Layer 15 of a small transformer language model trained on English Wikipedia (20 layers, counted from 0, width 128).
A neuron adds its activation times its output weights to the MLP's output. To switch it off is to set its activation to zero at one token and run the rest of the model.

Output weights of the MLP neurons that the questions are about. A number n stands for (n - 128) times 0.0036.
n14: 159, 56, 90, 98, 131, 115, 119, 152, 57, 155, 119, 111, 99, 153, 74, 139, 109, 139, 149, 163, 73, 76, 182, 191, 162, 112, 108, 135, 122, 151, 117, 106, 99, 164, 226, 115, 156, 155, 86, 134, 72, 112, 94, 86, 128, 109, 164, 73, 154, 129, 101, 132, 152, 226, 115, 156, 130, 161, 124, 105, 137, 134, 136, 112, 85, 138, 173, 167, 131, 106, 141, 95, 133, 136, 198, 163, 161, 116, 109, 146, 170, 108, 76, 105, 125, 138, 134, 155, 182, 99, 166, 80, 165, 74, 121, 95, 133, 74, 69, 156, 177, 167, 113, 137, 139, 95, 125, 74, 158, 135, 96, 93, 64, 138, 150, 62, 154, 155, 144, 132, 72, 99, 132, 96, 94, 128, 178, 130
n27: 157, 130, 162, 185, 123, 138, 160, 93, 117, 205, 162, 111, 126, 108, 104, 129, 100, 135, 66, 98, 98, 120, 79, 113, 153, 83, 166, 154, 123, 169, 107, 218, 107, 122, 185, 127, 89, 144, 97, 201, 101, 161, 150, 139, 128, 171, 96, 95, 135, 129, 72, 130, 104, 118, 98, 100, 129, 44, 116, 125, 149, 135, 198, 110, 120, 95, 103, 183, 143, 154, 139, 187, 152, 60, 111, 171, 144, 119, 105, 123, 127, 184, 188, 221, 150, 152, 135, 144, 145, 102, 100, 175, 140, 109, 112, 95, 114, 65, 132, 195, 82, 130, 117, 112, 97, 131, 77, 132, 111, 126, 111, 125, 142, 143, 98, 106, 139, 137, 145, 96, 166, 84, 142, 135, 158, 97, 70, 133
n33: 152, 128, 134, 105, 117, 54, 172, 127, 140, 95, 140, 167, 92, 117, 106, 146, 115, 126, 136, 159, 16, 126, 70, 124, 68, 105, 151, 97, 162, 143, 185, 101, 126, 142, 71, 105, 78, 134, 107, 137, 185, 114, 134, 92, 130, 134, 180, 109, 106, 155, 120, 78, 125, 132, 129, 176, 96, 90, 122, 66, 137, 110, 137, 109, 141, 156, 123, 58, 93, 130, 153, 139, 141, 142, 135, 95, 148, 153, 104, 117, 111, 106, 123, 161, 62, 174, 174, 185, 113, 69, 149, 89, 147, 133, 132, 115, 195, 126, 111, 108, 89, 125, 189, 83, 93, 91, 177, 124, 163, 153, 79, 118, 86, 99, 164, 131, 116, 135, 133, 141, 123, 85, 93, 146, 82, 165, 125, 105
n48: 153, 129, 160, 106, 133, 76, 135, 186, 157, 172, 145, 115, 151, 118, 113, 100, 124, 141, 134, 127, 65, 155, 81, 124, 87, 89, 150, 129, 93, 120, 135, 123, 139, 161, 110, 168, 100, 102, 189, 117, 174, 104, 106, 148, 166, 104, 101, 137, 103, 150, 191, 125, 102, 107, 131, 113, 73, 163, 125, 153, 101, 172, 184, 123, 140, 117, 125, 92, 134, 61, 211, 66, 110, 80, 154, 130, 117, 146, 134, 143, 144, 76, 151, 161, 123, 105, 134, 110, 114, 211, 126, 146, 73, 112, 103, 141, 101, 93, 139, 204, 168, 109, 155, 106, 133, 79, 135, 149, 98, 132, 130, 138, 100, 121, 139, 116, 121, 112, 146, 137, 114, 121, 156, 116, 90, 66, 147, 140
n51: 169, 93, 145, 125, 84, 79, 107, 143, 113, 86, 108, 152, 161, 117, 150, 152, 125, 144, 126, 89, 116, 110, 192, 134, 102, 159, 72, 104, 112, 68, 127, 102, 147, 112, 175, 136, 141, 138, 177, 171, 127, 125, 132, 148, 179, 180, 103, 104, 178, 139, 118, 134, 121, 136, 113, 119, 111, 125, 135, 120, 99, 142, 124, 166, 101, 147, 106, 76, 81, 119, 83, 105, 147, 104, 119, 115, 137, 93, 176, 125, 169, 77, 123, 119, 87, 141, 142, 108, 96, 165, 101, 134, 89, 138, 68, 164, 122, 153, 102, 107, 58, 93, 160, 81, 147, 112, 136, 170, 136, 104, 87, 99, 153, 129, 118, 123, 168, 93, 166, 203, 166, 127, 162, 155, 153, 49, 127, 205
n57: 126, 161, 104, 93, 87, 147, 141, 149, 126, 236, 166, 128, 127, 93, 77, 168, 171, 156, 173, 55, 57, 116, 172, 113, 120, 189, 80, 84, 197, 80, 146, 140, 152, 145, 106, 105, 155, 127, 149, 121, 115, 173, 132, 150, 154, 125, 145, 130, 121, 166, 83, 165, 103, 136, 144, 156, 126, 114, 128, 106, 116, 107, 149, 94, 170, 69, 212, 152, 188, 157, 127, 144, 158, 123, 134, 186, 142, 197, 197, 166, 121, 137, 108, 112, 141, 155, 120, 116, 176, 133, 91, 184, 123, 134, 108, 137, 121, 190, 143, 127, 134, 104, 171, 166, 117, 134, 73, 113, 105, 138, 124, 152, 167, 222, 113, 133, 120, 115, 124, 143, 108, 170, 120, 138, 85, 102, 101, 153
n58: 118, 140, 159, 149, 123, 118, 88, 107, 47, 137, 137, 202, 153, 236, 126, 172, 180, 90, 152, 119, 73, 159, 131, 108, 159, 120, 108, 66, 52, 123, 112, 144, 124, 160, 68, 120, 84, 144, 136, 164, 98, 111, 71, 109, 178, 129, 156, 169, 105, 157, 155, 126, 123, 162, 144, 113, 111, 98, 129, 114, 148, 159, 162, 130, 124, 140, 181, 200, 125, 135, 83, 120, 81, 50, 172, 122, 128, 79, 149, 147, 94, 106, 84, 72, 134, 145, 95, 103, 155, 116, 96, 87, 110, 145, 139, 118, 121, 146, 95, 163, 146, 168, 182, 120, 158, 96, 107, 132, 118, 176, 109, 117, 74, 132, 144, 88, 114, 121, 83, 134, 121, 172, 154, 84, 130, 124, 145, 126
n60: 115, 176, 81, 101, 207, 137, 185, 99, 104, 144, 139, 116, 114, 128, 135, 79, 116, 133, 136, 122, 184, 116, 139, 135, 115, 75, 89, 124, 91, 139, 163, 133, 90, 187, 70, 137, 114, 175, 71, 115, 79, 108, 110, 108, 125, 109, 165, 201, 152, 153, 161, 60, 157, 113, 110, 157, 160, 132, 115, 125, 122, 88, 107, 164, 127, 104, 130, 141, 138, 137, 61, 134, 83, 124, 130, 148, 123, 132, 156, 96, 171, 114, 68, 122, 56, 175, 162, 156, 116, 89, 142, 82, 152, 183, 161, 155, 147, 190, 190, 151, 139, 144, 119, 102, 152, 135, 67, 92, 194, 127, 113, 120, 91, 103, 135, 134, 74, 108, 90, 152, 97, 84, 104, 113, 145, 125, 193, 132
n108: 130, 94, 165, 138, 144, 140, 93, 114, 190, 126, 202, 69, 143, 115, 140, 105, 92, 181, 89, 96, 104, 152, 82, 113, 112, 148, 155, 110, 140, 132, 152, 136, 131, 191, 120, 80, 147, 103, 107, 130, 102, 153, 168, 163, 152, 144, 78, 219, 127, 135, 145, 125, 147, 219, 143, 99, 135, 97, 169, 148, 174, 72, 116, 170, 162, 163, 115, 98, 126, 158, 134, 122, 177, 142, 182, 105, 134, 120, 122, 62, 189, 67, 108, 137, 82, 97, 146, 106, 123, 218, 157, 114, 137, 169, 142, 187, 158, 108, 250, 99, 122, 131, 117, 184, 187, 119, 165, 194, 173, 112, 96, 88, 159, 167, 151, 110, 81, 140, 163, 110, 52, 176, 132, 87, 84, 118, 153, 62
n118: 185, 106, 93, 103, 117, 123, 132, 187, 66, 122, 74, 140, 115, 133, 126, 124, 144, 146, 154, 70, 112, 136, 123, 150, 159, 123, 74, 81, 108, 121, 170, 211, 79, 115, 159, 166, 137, 76, 162, 132, 110, 137, 115, 145, 153, 158, 116, 115, 130, 60, 176, 96, 121, 147, 107, 132, 153, 150, 73, 113, 143, 101, 151, 118, 124, 108, 151, 142, 136, 91, 82, 116, 188, 140, 116, 119, 115, 119, 202, 158, 161, 152, 130, 152, 136, 189, 77, 162, 134, 93, 131, 181, 153, 182, 110, 135, 134, 185, 111, 137, 114, 128, 115, 125, 169, 195, 122, 125, 120, 132, 156, 112, 87, 84, 113, 148, 150, 90, 121, 86, 154, 159, 111, 90, 125, 151, 97, 134
n144: 121, 103, 166, 122, 134, 160, 214, 152, 65, 122, 108, 136, 121, 154, 123, 157, 214, 114, 93, 85, 142, 149, 95, 132, 130, 123, 145, 81, 171, 173, 102, 169, 137, 125, 169, 138, 161, 196, 188, 102, 129, 62, 102, 139, 135, 93, 167, 118, 100, 132, 125, 111, 124, 151, 54, 126, 133, 81, 117, 127, 93, 164, 169, 157, 46, 118, 105, 165, 115, 187, 135, 120, 95, 103, 131, 170, 172, 155, 142, 186, 101, 139, 147, 96, 190, 157, 156, 128, 182, 75, 103, 68, 156, 101, 189, 158, 78, 112, 95, 156, 128, 90, 131, 101, 108, 106, 170, 145, 94, 100, 175, 111, 175, 110, 176, 115, 116, 206, 168, 101, 181, 140, 123, 134, 65, 118, 90, 135
n163: 93, 136, 116, 103, 158, 50, 168, 158, 75, 92, 128, 87, 132, 160, 139, 171, 137, 113, 137, 150, 157, 106, 123, 99, 95, 139, 175, 170, 123, 199, 92, 136, 155, 180, 174, 137, 156, 76, 99, 120, 202, 107, 113, 166, 123, 163, 148, 106, 53, 124, 175, 97, 164, 113, 163, 161, 134, 142, 124, 175, 104, 129, 123, 180, 99, 137, 111, 138, 145, 139, 137, 125, 166, 107, 140, 87, 75, 119, 171, 117, 150, 149, 163, 111, 151, 91, 134, 70, 181, 137, 142, 113, 149, 133, 127, 112, 99, 69, 121, 124, 111, 134, 139, 94, 188, 85, 147, 66, 112, 118, 112, 146, 145, 123, 117, 128, 123, 160, 149, 118, 157, 133, 178, 96, 129, 79, 125, 99
n165: 81, 149, 140, 121, 130, 185, 65, 149, 157, 131, 83, 137, 101, 191, 134, 183, 99, 164, 77, 102, 119, 116, 110, 83, 119, 120, 68, 141, 104, 143, 78, 133, 188, 128, 203, 131, 129, 139, 130, 154, 118, 81, 146, 131, 106, 185, 105, 108, 172, 99, 188, 97, 132, 121, 106, 141, 129, 193, 93, 132, 123, 162, 136, 169, 166, 101, 95, 70, 111, 121, 149, 175, 115, 68, 163, 100, 120, 107, 169, 31, 83, 154, 141, 105, 99, 137, 126, 127, 140, 126, 131, 189, 149, 80, 89, 108, 89, 126, 189, 109, 152, 95, 154, 163, 170, 139, 155, 144, 61, 75, 150, 154, 168, 119, 88, 142, 70, 118, 148, 73, 91, 96, 135, 131, 121, 104, 133, 126
n170: 138, 129, 163, 155, 116, 147, 109, 105, 133, 171, 151, 105, 119, 147, 131, 119, 84, 135, 129, 75, 133, 121, 150, 152, 176, 139, 133, 117, 165, 135, 132, 119, 134, 121, 68, 135, 99, 168, 110, 107, 128, 125, 126, 101, 127, 164, 106, 120, 122, 127, 96, 155, 132, 140, 129, 113, 144, 172, 133, 148, 115, 151, 120, 132, 136, 115, 141, 208, 157, 157, 158, 140, 117, 150, 84, 137, 146, 130, 143, 131, 110, 113, 152, 150, 149, 138, 100, 131, 131, 122, 107, 162, 131, 149, 158, 166, 155, 178, 126, 110, 125, 142, 112, 99, 120, 148, 153, 181, 139, 145, 86, 135, 86, 137, 124, 104, 148, 109, 119, 108, 94, 127, 105, 110, 114, 191, 149, 123
n178: 117, 165, 125, 163, 130, 120, 120, 104, 103, 84, 133, 72, 144, 97, 91, 105, 158, 77, 189, 140, 169, 107, 157, 153, 165, 173, 128, 134, 125, 128, 150, 139, 132, 114, 104, 76, 100, 121, 163, 195, 147, 145, 228, 154, 142, 157, 137, 135, 120, 62, 191, 77, 126, 113, 111, 115, 152, 152, 110, 102, 121, 118, 119, 141, 116, 103, 100, 143, 135, 107, 139, 157, 105, 139, 113, 112, 85, 140, 112, 118, 140, 160, 157, 185, 82, 162, 147, 195, 105, 154, 148, 132, 169, 86, 81, 136, 140, 150, 174, 119, 111, 157, 151, 118, 104, 141, 151, 85, 90, 92, 86, 157, 115, 86, 122, 83, 109, 166, 40, 61, 123, 142, 192, 125, 160, 152, 94, 153
n183: 46, 97, 98, 125, 106, 107, 112, 61, 113, 184, 145, 112, 92, 116, 57, 139, 112, 68, 80, 37, 97, 78, 111, 133, 104, 111, 111, 130, 117, 98, 123, 126, 126, 159, 78, 162, 135, 122, 109, 156, 129, 116, 106, 113, 161, 195, 151, 113, 163, 64, 149, 109, 142, 131, 185, 150, 122, 121, 108, 102, 125, 113, 161, 126, 162, 105, 108, 80, 83, 130, 84, 113, 116, 147, 111, 119, 223, 106, 102, 111, 144, 155, 132, 178, 163, 129, 103, 138, 108, 187, 170, 154, 83, 125, 174, 131, 115, 166, 131, 171, 91, 114, 86, 102, 134, 138, 181, 87, 93, 120, 138, 192, 114, 128, 75, 129, 138, 153, 156, 127, 118, 122, 170, 74, 98, 124, 106, 77

Each question names a token from some text and the token that comes next. It shows the activations a of the neurons there, in the order above. A number n stands for (n - 128) times 0.083.

Then comes g, the gradient of the next token's log-probability with respect to the MLP's output, scaled to length 1. A neuron's effect is roughly proportional to its activation times (output weights . g). A number n stands for (n - 128) times 0.0029.

" st", then "unt"
a: 150, 127, 125, 139, 122, 123, 129, 133, 131, 123, 126, 127, 128, 94, 120, 132
g: 174, 128, 123, 135, 107, 120, 145, 195, 131, 79, 123, 117, 108, 160, 117, 137, 132, 72, 131, 111, 103, 101, 118, 174, 130, 98, 124, 118, 162, 151, 108, 144, 104, 92, 155, 114, 112, 149, 106, 170, 71, 171, 144, 139, 163, 86, 154, 109, 128, 102, 137, 134, 71, 136, 213, 95, 162, 177, 93, 161, 131, 111, 167, 88, 117, 121, 177, 129, 183, 96, 169, 127, 104, 186, 99, 120, 88, 199, 103, 126, 101, 120, 96, 142, 117, 132, 188, 180, 166, 108, 175, 96, 135, 116, 176, 117, 131, 136, 49, 147, 132, 115, 164, 149, 179, 118, 135, 147, 93, 128, 141, 106, 148, 143, 138, 144, 117, 125, 176, 92, 106, 117, 146, 177, 111, 102, 149, 144
Which neuron, switched off, lowers the next token's probability most? n14

" R", then "ights"
a: 136, 128, 129, 123, 127, 126, 132, 128, 131, 128, 127, 127, 131, 83, 139, 128
g: 141, 136, 142, 136, 156, 115, 90, 143, 91, 180, 130, 70, 118, 117, 124, 104, 99, 112, 128, 178, 128, 138, 130, 166, 109, 165, 158, 149, 132, 113, 146, 150, 108, 78, 159, 165, 126, 150, 136, 144, 165, 109, 156, 74, 97, 188, 130, 106, 70, 125, 133, 144, 131, 118, 123, 133, 105, 117, 139, 132, 124, 102, 102, 115, 170, 162, 190, 114, 108, 91, 153, 91, 138, 176, 110, 168, 136, 157, 105, 95, 109, 145, 120, 145, 170, 93, 87, 148, 182, 147, 166, 95, 154, 107, 75, 170, 112, 122, 103, 176, 140, 143, 102, 86, 134, 110, 103, 90, 75, 142, 66, 49, 138, 123, 223, 111, 94, 126, 109, 80, 108, 124, 96, 134, 94, 87, 92, 126
Which neuron, switched off, lowers the next token's probability most? n14

" pre", then "p"
a: 123, 128, 145, 115, 126, 133, 123, 166, 122, 126, 134, 129, 134, 126, 129, 128
g: 106, 99, 161, 89, 121, 95, 167, 178, 103, 99, 98, 151, 85, 111, 101, 125, 125, 70, 110, 124, 100, 116, 137, 141, 130, 109, 105, 177, 162, 144, 165, 108, 83, 173, 113, 89, 165, 153, 129, 147, 138, 135, 139, 100, 205, 160, 74, 144, 156, 104, 145, 124, 179, 95, 151, 138, 82, 77, 166, 116, 90, 108, 166, 101, 143, 120, 169, 94, 192, 104, 109, 142, 125, 141, 125, 114, 161, 174, 159, 81, 115, 114, 96, 188, 162, 154, 156, 112, 137, 135, 76, 122, 128, 115, 90, 77, 116, 139, 135, 109, 139, 130, 116, 169, 162, 130, 87, 154, 130, 108, 101, 117, 131, 129, 108, 146, 132, 106, 147, 135, 19, 148, 177, 151, 121, 95, 148, 160
Which neuron, switched off, lowers the next token's probability most? n60

" the", then " tri"
a: 118, 128, 133, 131, 109, 128, 128, 125, 142, 126, 109, 132, 120, 126, 131, 128
g: 145, 168, 155, 78, 128, 122, 100, 173, 156, 147, 120, 74, 181, 157, 155, 153, 85, 164, 56, 148, 157, 90, 150, 101, 83, 45, 112, 150, 120, 136, 108, 162, 151, 123, 132, 137, 127, 104, 132, 91, 87, 122, 118, 169, 118, 146, 129, 174, 136, 154, 115, 117, 121, 153, 138, 140, 131, 172, 83, 134, 98, 157, 95, 160, 122, 128, 65, 131, 71, 74, 179, 129, 140, 150, 151, 107, 135, 111, 119, 142, 72, 87, 187, 146, 135, 144, 137, 177, 61, 130, 107, 115, 136, 110, 115, 130, 166, 51, 110, 112, 93, 183, 97, 176, 155, 116, 118, 129, 151, 81, 108, 147, 142, 137, 118, 118, 64, 124, 161, 133, 117, 146, 135, 134, 120, 166, 144, 117
Which neuron, switched off, lowers the next token's probability most? n108

").", then "\n"
a: 120, 124, 133, 114, 111, 135, 128, 130, 130, 131, 128, 128, 129, 103, 129, 128
g: 88, 152, 166, 152, 167, 97, 50, 167, 157, 132, 106, 121, 139, 121, 145, 127, 147, 174, 156, 123, 191, 115, 176, 131, 58, 100, 138, 115, 89, 118, 110, 152, 164, 78, 117, 118, 80, 173, 136, 105, 170, 146, 131, 89, 158, 101, 126, 93, 161, 86, 107, 187, 125, 125, 78, 105, 125, 124, 134, 115, 153, 190, 89, 119, 111, 139, 146, 202, 105, 151, 100, 67, 154, 148, 144, 143, 106, 137, 106, 90, 69, 145, 71, 135, 139, 144, 201, 81, 101, 140, 126, 165, 89, 127, 136, 119, 100, 83, 104, 111, 156, 88, 163, 101, 101, 125, 120, 158, 118, 144, 144, 151, 138, 110, 108, 161, 120, 113, 91, 134, 141, 124, 162, 103, 163, 133, 120, 158
Which neuron, switched off, raises the next token's probability most? n51

" the", then " council"
a: 115, 130, 128, 126, 122, 126, 129, 137, 130, 123, 117, 128, 111, 126, 135, 128
g: 111, 141, 171, 138, 106, 149, 111, 93, 152, 97, 170, 105, 147, 145, 138, 88, 102, 103, 126, 75, 63, 107, 144, 141, 97, 76, 102, 151, 168, 107, 168, 152, 117, 94, 117, 118, 111, 90, 148, 117, 156, 163, 96, 102, 72, 167, 175, 87, 171, 122, 154, 175, 112, 96, 130, 106, 114, 117, 119, 137, 135, 150, 58, 141, 182, 166, 134, 139, 136, 127, 207, 100, 136, 103, 129, 188, 99, 127, 99, 87, 132, 105, 87, 114, 164, 146, 110, 117, 103, 140, 139, 155, 105, 133, 150, 110, 90, 152, 121, 145, 108, 173, 142, 138, 115, 108, 84, 140, 133, 135, 76, 125, 104, 125, 118, 151, 167, 86, 136, 184, 132, 140, 123, 148, 150, 79, 17, 127
Which neuron, switched off, lowers the next token's probability most? n144

" term", then " for"
a: 121, 151, 128, 137, 129, 135, 130, 106, 128, 133, 119, 122, 131, 134, 129, 129
g: 100, 162, 201, 104, 116, 73, 120, 176, 131, 153, 94, 120, 146, 100, 165, 135, 104, 111, 64, 114, 170, 121, 140, 129, 161, 161, 141, 176, 109, 148, 169, 126, 114, 33, 134, 120, 162, 112, 128, 140, 137, 149, 98, 91, 112, 116, 135, 113, 123, 144, 129, 114, 125, 77, 107, 168, 138, 150, 141, 111, 146, 181, 76, 124, 113, 104, 60, 123, 170, 138, 89, 114, 104, 128, 81, 145, 146, 117, 122, 65, 164, 157, 77, 136, 129, 98, 123, 85, 153, 102, 84, 146, 128, 142, 113, 108, 46, 119, 180, 121, 91, 100, 100, 153, 112, 117, 79, 176, 162, 131, 144, 177, 104, 119, 144, 118, 77, 149, 111, 76, 119, 142, 126, 157, 107, 97, 134, 128
Which neuron, switched off, lowers the next token's probability most? n27

" the", then " board"
a: 117, 138, 128, 128, 120, 134, 128, 121, 127, 108, 127, 129, 123, 127, 136, 129
g: 67, 123, 168, 149, 134, 156, 72, 105, 145, 102, 172, 90, 194, 125, 143, 150, 127, 102, 95, 109, 158, 106, 165, 147, 92, 66, 139, 122, 152, 98, 187, 106, 102, 109, 140, 140, 67, 95, 157, 121, 106, 156, 125, 98, 89, 135, 168, 76, 185, 154, 115, 164, 102, 63, 59, 119, 131, 135, 90, 137, 104, 122, 113, 124, 156, 126, 140, 139, 142, 111, 160, 105, 187, 106, 107, 153, 142, 125, 135, 103, 166, 67, 135, 78, 118, 92, 197, 165, 125, 145, 126, 86, 75, 128, 120, 113, 117, 84, 124, 149, 125, 184, 135, 138, 121, 149, 127, 101, 135, 109, 108, 141, 148, 138, 100, 134, 124, 141, 121, 125, 147, 163, 87, 95, 87, 118, 60, 162
Which neuron, switched off, lowers the next token's probability most? n118

" St", then "ones"
a: 126, 126, 128, 111, 131, 132, 127, 126, 116, 125, 126, 126, 125, 118, 129, 132
g: 111, 190, 92, 118, 157, 159, 152, 97, 126, 159, 154, 107, 117, 102, 143, 135, 130, 141, 120, 114, 111, 121, 153, 136, 135, 125, 162, 161, 142, 130, 160, 116, 155, 136, 123, 136, 102, 127, 133, 104, 139, 119, 94, 152, 159, 174, 80, 140, 166, 161, 147, 82, 173, 112, 113, 128, 71, 121, 160, 72, 172, 135, 91, 156, 131, 145, 135, 146, 47, 147, 102, 109, 137, 106, 98, 162, 103, 101, 147, 137, 144, 174, 109, 123, 135, 129, 127, 193, 100, 57, 100, 105, 128, 128, 83, 162, 103, 169, 107, 135, 93, 124, 110, 171, 83, 114, 125, 118, 123, 123, 119, 54, 198, 123, 205, 104, 171, 106, 99, 106, 191, 74, 94, 66, 114, 153, 112, 132
Which neuron, switched off, lowers the next token's probability most? n48

" Mo", then "on"
a: 127, 127, 129, 156, 128, 162, 123, 129, 127, 125, 132, 137, 125, 127, 129, 122
g: 103, 121, 103, 158, 123, 149, 90, 120, 140, 110, 184, 126, 128, 165, 159, 176, 79, 159, 181, 169, 68, 124, 121, 123, 102, 121, 126, 121, 95, 79, 98, 134, 96, 89, 128, 155, 135, 139, 126, 149, 55, 123, 83, 77, 173, 135, 125, 123, 84, 148, 131, 107, 98, 158, 153, 99, 65, 76, 182, 141, 93, 141, 129, 102, 114, 191, 113, 54, 118, 160, 104, 126, 143, 98, 126, 113, 129, 128, 106, 131, 129, 126, 142, 148, 145, 145, 131, 116, 101, 154, 128, 48, 114, 169, 146, 150, 154, 175, 85, 114, 116, 111, 115, 67, 117, 171, 111, 148, 156, 119, 107, 105, 150, 140, 101, 113, 128, 60, 145, 119, 47, 90, 116, 129, 142, 130, 151, 164
Which neuron, switched off, raises the next token's probability most? n57

" att", then "orn"
a: 128, 120, 128, 136, 123, 127, 127, 133, 128, 155, 127, 127, 125, 113, 127, 123
g: 128, 140, 128, 122, 91, 127, 102, 134, 95, 119, 111, 136, 138, 147, 146, 149, 132, 160, 132, 132, 142, 103, 148, 148, 113, 133, 196, 155, 138, 144, 113, 155, 105, 85, 125, 139, 125, 148, 112, 112, 182, 122, 145, 159, 144, 55, 120, 102, 121, 101, 136, 147, 96, 118, 93, 175, 163, 110, 130, 131, 94, 88, 167, 131, 129, 163, 116, 190, 204, 142, 176, 82, 119, 148, 103, 130, 106, 104, 114, 164, 125, 110, 121, 154, 138, 137, 99, 156, 128, 105, 145, 98, 189, 97, 150, 111, 90, 147, 197, 128, 95, 103, 113, 215, 81, 99, 158, 136, 170, 147, 170, 158, 75, 116, 108, 144, 178, 98, 82, 93, 130, 138, 222, 167, 120, 118, 70, 120
Which neuron, switched off, lowers the next token's probability most? n118

" has", then " t"
a: 125, 111, 209, 123, 139, 132, 127, 131, 129, 127, 127, 130, 128, 115, 130, 130
g: 155, 136, 138, 131, 127, 139, 117, 171, 121, 148, 78, 181, 98, 131, 84, 148, 140, 171, 144, 125, 137, 119, 79, 137, 170, 144, 89, 153, 183, 144, 146, 142, 149, 125, 127, 102, 127, 100, 150, 81, 132, 125, 153, 131, 171, 177, 101, 125, 144, 137, 130, 131, 166, 134, 142, 149, 103, 151, 74, 93, 140, 114, 160, 101, 90, 90, 123, 75, 155, 102, 140, 79, 165, 148, 168, 80, 167, 125, 192, 87, 148, 146, 52, 133, 155, 82, 127, 166, 105, 151, 129, 132, 53, 146, 113, 123, 124, 153, 127, 122, 138, 163, 147, 186, 132, 99, 91, 88, 103, 96, 159, 113, 72, 110, 152, 80, 83, 92, 159, 119, 143, 117, 110, 185, 101, 111, 199, 124
Which neuron, switched off, lowers the next token's probability most? n33

"3", then "th"
a: 125, 122, 134, 140, 129, 129, 131, 127, 162, 128, 118, 128, 121, 103, 131, 128
g: 162, 113, 115, 104, 118, 138, 147, 125, 147, 142, 119, 101, 92, 128, 156, 135, 147, 75, 157, 105, 75, 91, 121, 60, 114, 161, 158, 133, 125, 141, 104, 111, 114, 147, 147, 165, 41, 135, 163, 137, 127, 116, 190, 107, 108, 133, 128, 93, 82, 137, 139, 149, 142, 118, 109, 126, 73, 138, 108, 146, 137, 139, 134, 95, 123, 139, 170, 102, 192, 78, 61, 124, 136, 111, 170, 183, 169, 143, 134, 128, 159, 112, 137, 104, 110, 95, 76, 125, 106, 123, 94, 103, 183, 103, 112, 154, 139, 111, 178, 127, 134, 56, 147, 112, 106, 172, 150, 161, 127, 115, 110, 153, 123, 118, 143, 161, 128, 142, 199, 109, 89, 127, 164, 158, 42, 163, 118, 74
Which two neurons, each switched off alone, lower its probability most, in order? n108, n48

" with", then " val"
a: 125, 101, 129, 121, 129, 133, 129, 131, 128, 128, 121, 129, 126, 129, 127, 129
g: 126, 137, 94, 124, 116, 64, 163, 137, 76, 121, 105, 151, 187, 156, 111, 113, 160, 152, 85, 156, 115, 127, 142, 152, 88, 172, 116, 148, 111, 125, 74, 220, 126, 100, 98, 107, 142, 138, 137, 72, 117, 94, 83, 145, 145, 114, 137, 118, 152, 124, 148, 181, 135, 102, 120, 145, 130, 148, 202, 178, 139, 114, 120, 166, 149, 125, 154, 121, 68, 178, 92, 140, 67, 140, 129, 108, 125, 129, 138, 148, 148, 121, 61, 168, 161, 101, 145, 123, 146, 51, 98, 115, 112, 119, 145, 110, 85, 151, 135, 93, 77, 100, 159, 120, 131, 134, 184, 145, 109, 113, 114, 101, 75, 70, 142, 152, 153, 133, 125, 93, 80, 121, 144, 133, 109, 120, 82, 104
Which neuron, switched off, lowers the next token's probability most? n27

" the", then " change"
a: 117, 130, 130, 129, 119, 126, 129, 131, 129, 108, 121, 130, 125, 126, 133, 125
g: 125, 171, 125, 127, 192, 192, 164, 129, 132, 76, 192, 135, 181, 186, 191, 154, 139, 83, 105, 189, 96, 140, 151, 162, 101, 109, 104, 136, 115, 113, 180, 159, 120, 118, 127, 88, 98, 135, 154, 86, 125, 98, 68, 85, 128, 118, 128, 137, 111, 100, 140, 160, 97, 31, 133, 70, 150, 98, 165, 147, 125, 134, 108, 128, 173, 130, 135, 143, 120, 139, 146, 108, 149, 115, 138, 93, 167, 127, 99, 139, 118, 129, 91, 120, 119, 188, 121, 140, 128, 108, 98, 140, 156, 182, 127, 141, 134, 142, 155, 114, 197, 147, 132, 123, 182, 162, 98, 106, 138, 75, 122, 97, 135, 158, 109, 134, 122, 138, 139, 87, 74, 110, 125, 166, 148, 138, 133, 93
Which neuron, switched off, lowers the next token's probability most? n51

" Festival", then "."
a: 123, 129, 132, 124, 115, 128, 127, 123, 126, 128, 126, 131, 129, 139, 130, 128
g: 183, 162, 116, 138, 157, 151, 86, 123, 153, 79, 51, 134, 158, 84, 124, 122, 86, 163, 141, 163, 88, 121, 113, 91, 91, 117, 146, 138, 104, 92, 135, 79, 160, 109, 118, 118, 98, 126, 175, 119, 108, 162, 166, 163, 125, 187, 92, 135, 190, 111, 132, 152, 166, 150, 92, 78, 162, 99, 169, 127, 100, 138, 166, 133, 160, 130, 111, 144, 102, 131, 119, 137, 126, 110, 175, 151, 60, 161, 80, 120, 125, 117, 130, 71, 102, 152, 162, 136, 121, 99, 188, 135, 124, 164, 94, 133, 85, 135, 114, 135, 137, 128, 167, 98, 141, 140, 124, 144, 70, 142, 176, 138, 98, 97, 69, 86, 147, 170, 102, 87, 140, 99, 133, 168, 179, 134, 96, 132
Which neuron, switched off, raises the next token's probability most? n51

" of", then " U"
a: 118, 134, 133, 131, 130, 126, 125, 122, 125, 154, 113, 131, 128, 108, 129, 162
g: 79, 177, 114, 138, 160, 79, 138, 180, 130, 98, 141, 87, 165, 131, 125, 180, 120, 80, 114, 148, 146, 109, 100, 120, 110, 156, 109, 138, 134, 56, 143, 174, 171, 165, 116, 121, 139, 109, 142, 127, 78, 133, 81, 127, 120, 86, 110, 111, 98, 163, 173, 97, 111, 122, 113, 133, 152, 108, 126, 148, 119, 145, 164, 156, 129, 70, 134, 160, 126, 162, 133, 129, 139, 140, 61, 106, 152, 119, 178, 84, 153, 118, 142, 161, 148, 171, 130, 167, 101, 178, 158, 119, 91, 113, 145, 129, 115, 142, 122, 67, 87, 67, 131, 110, 76, 153, 163, 126, 100, 110, 97, 120, 102, 48, 138, 81, 186, 158, 117, 127, 160, 108, 127, 146, 109, 81, 171, 84
Which neuron, switched off, lowers the next token's probability most? n183

" L", then "oss"
a: 136, 126, 129, 129, 126, 129, 128, 130, 130, 134, 129, 128, 129, 127, 132, 136
g: 118, 152, 137, 139, 109, 144, 176, 95, 106, 164, 185, 129, 137, 169, 89, 129, 95, 136, 168, 129, 89, 169, 85, 109, 118, 152, 123, 157, 123, 85, 187, 102, 127, 122, 137, 104, 127, 65, 135, 115, 141, 187, 114, 99, 79, 121, 187, 161, 118, 161, 105, 100, 114, 108, 244, 178, 162, 133, 137, 134, 128, 131, 152, 136, 102, 99, 145, 157, 143, 57, 99, 160, 134, 166, 130, 119, 192, 141, 187, 136, 122, 149, 109, 149, 137, 155, 180, 162, 156, 84, 156, 155, 135, 146, 101, 123, 153, 179, 116, 100, 120, 124, 74, 147, 115, 105, 163, 112, 99, 157, 102, 124, 103, 138, 110, 86, 137, 127, 161, 88, 92, 85, 128, 143, 152, 137, 127, 120
Which neuron, switched off, lowers the next token's probability most? n183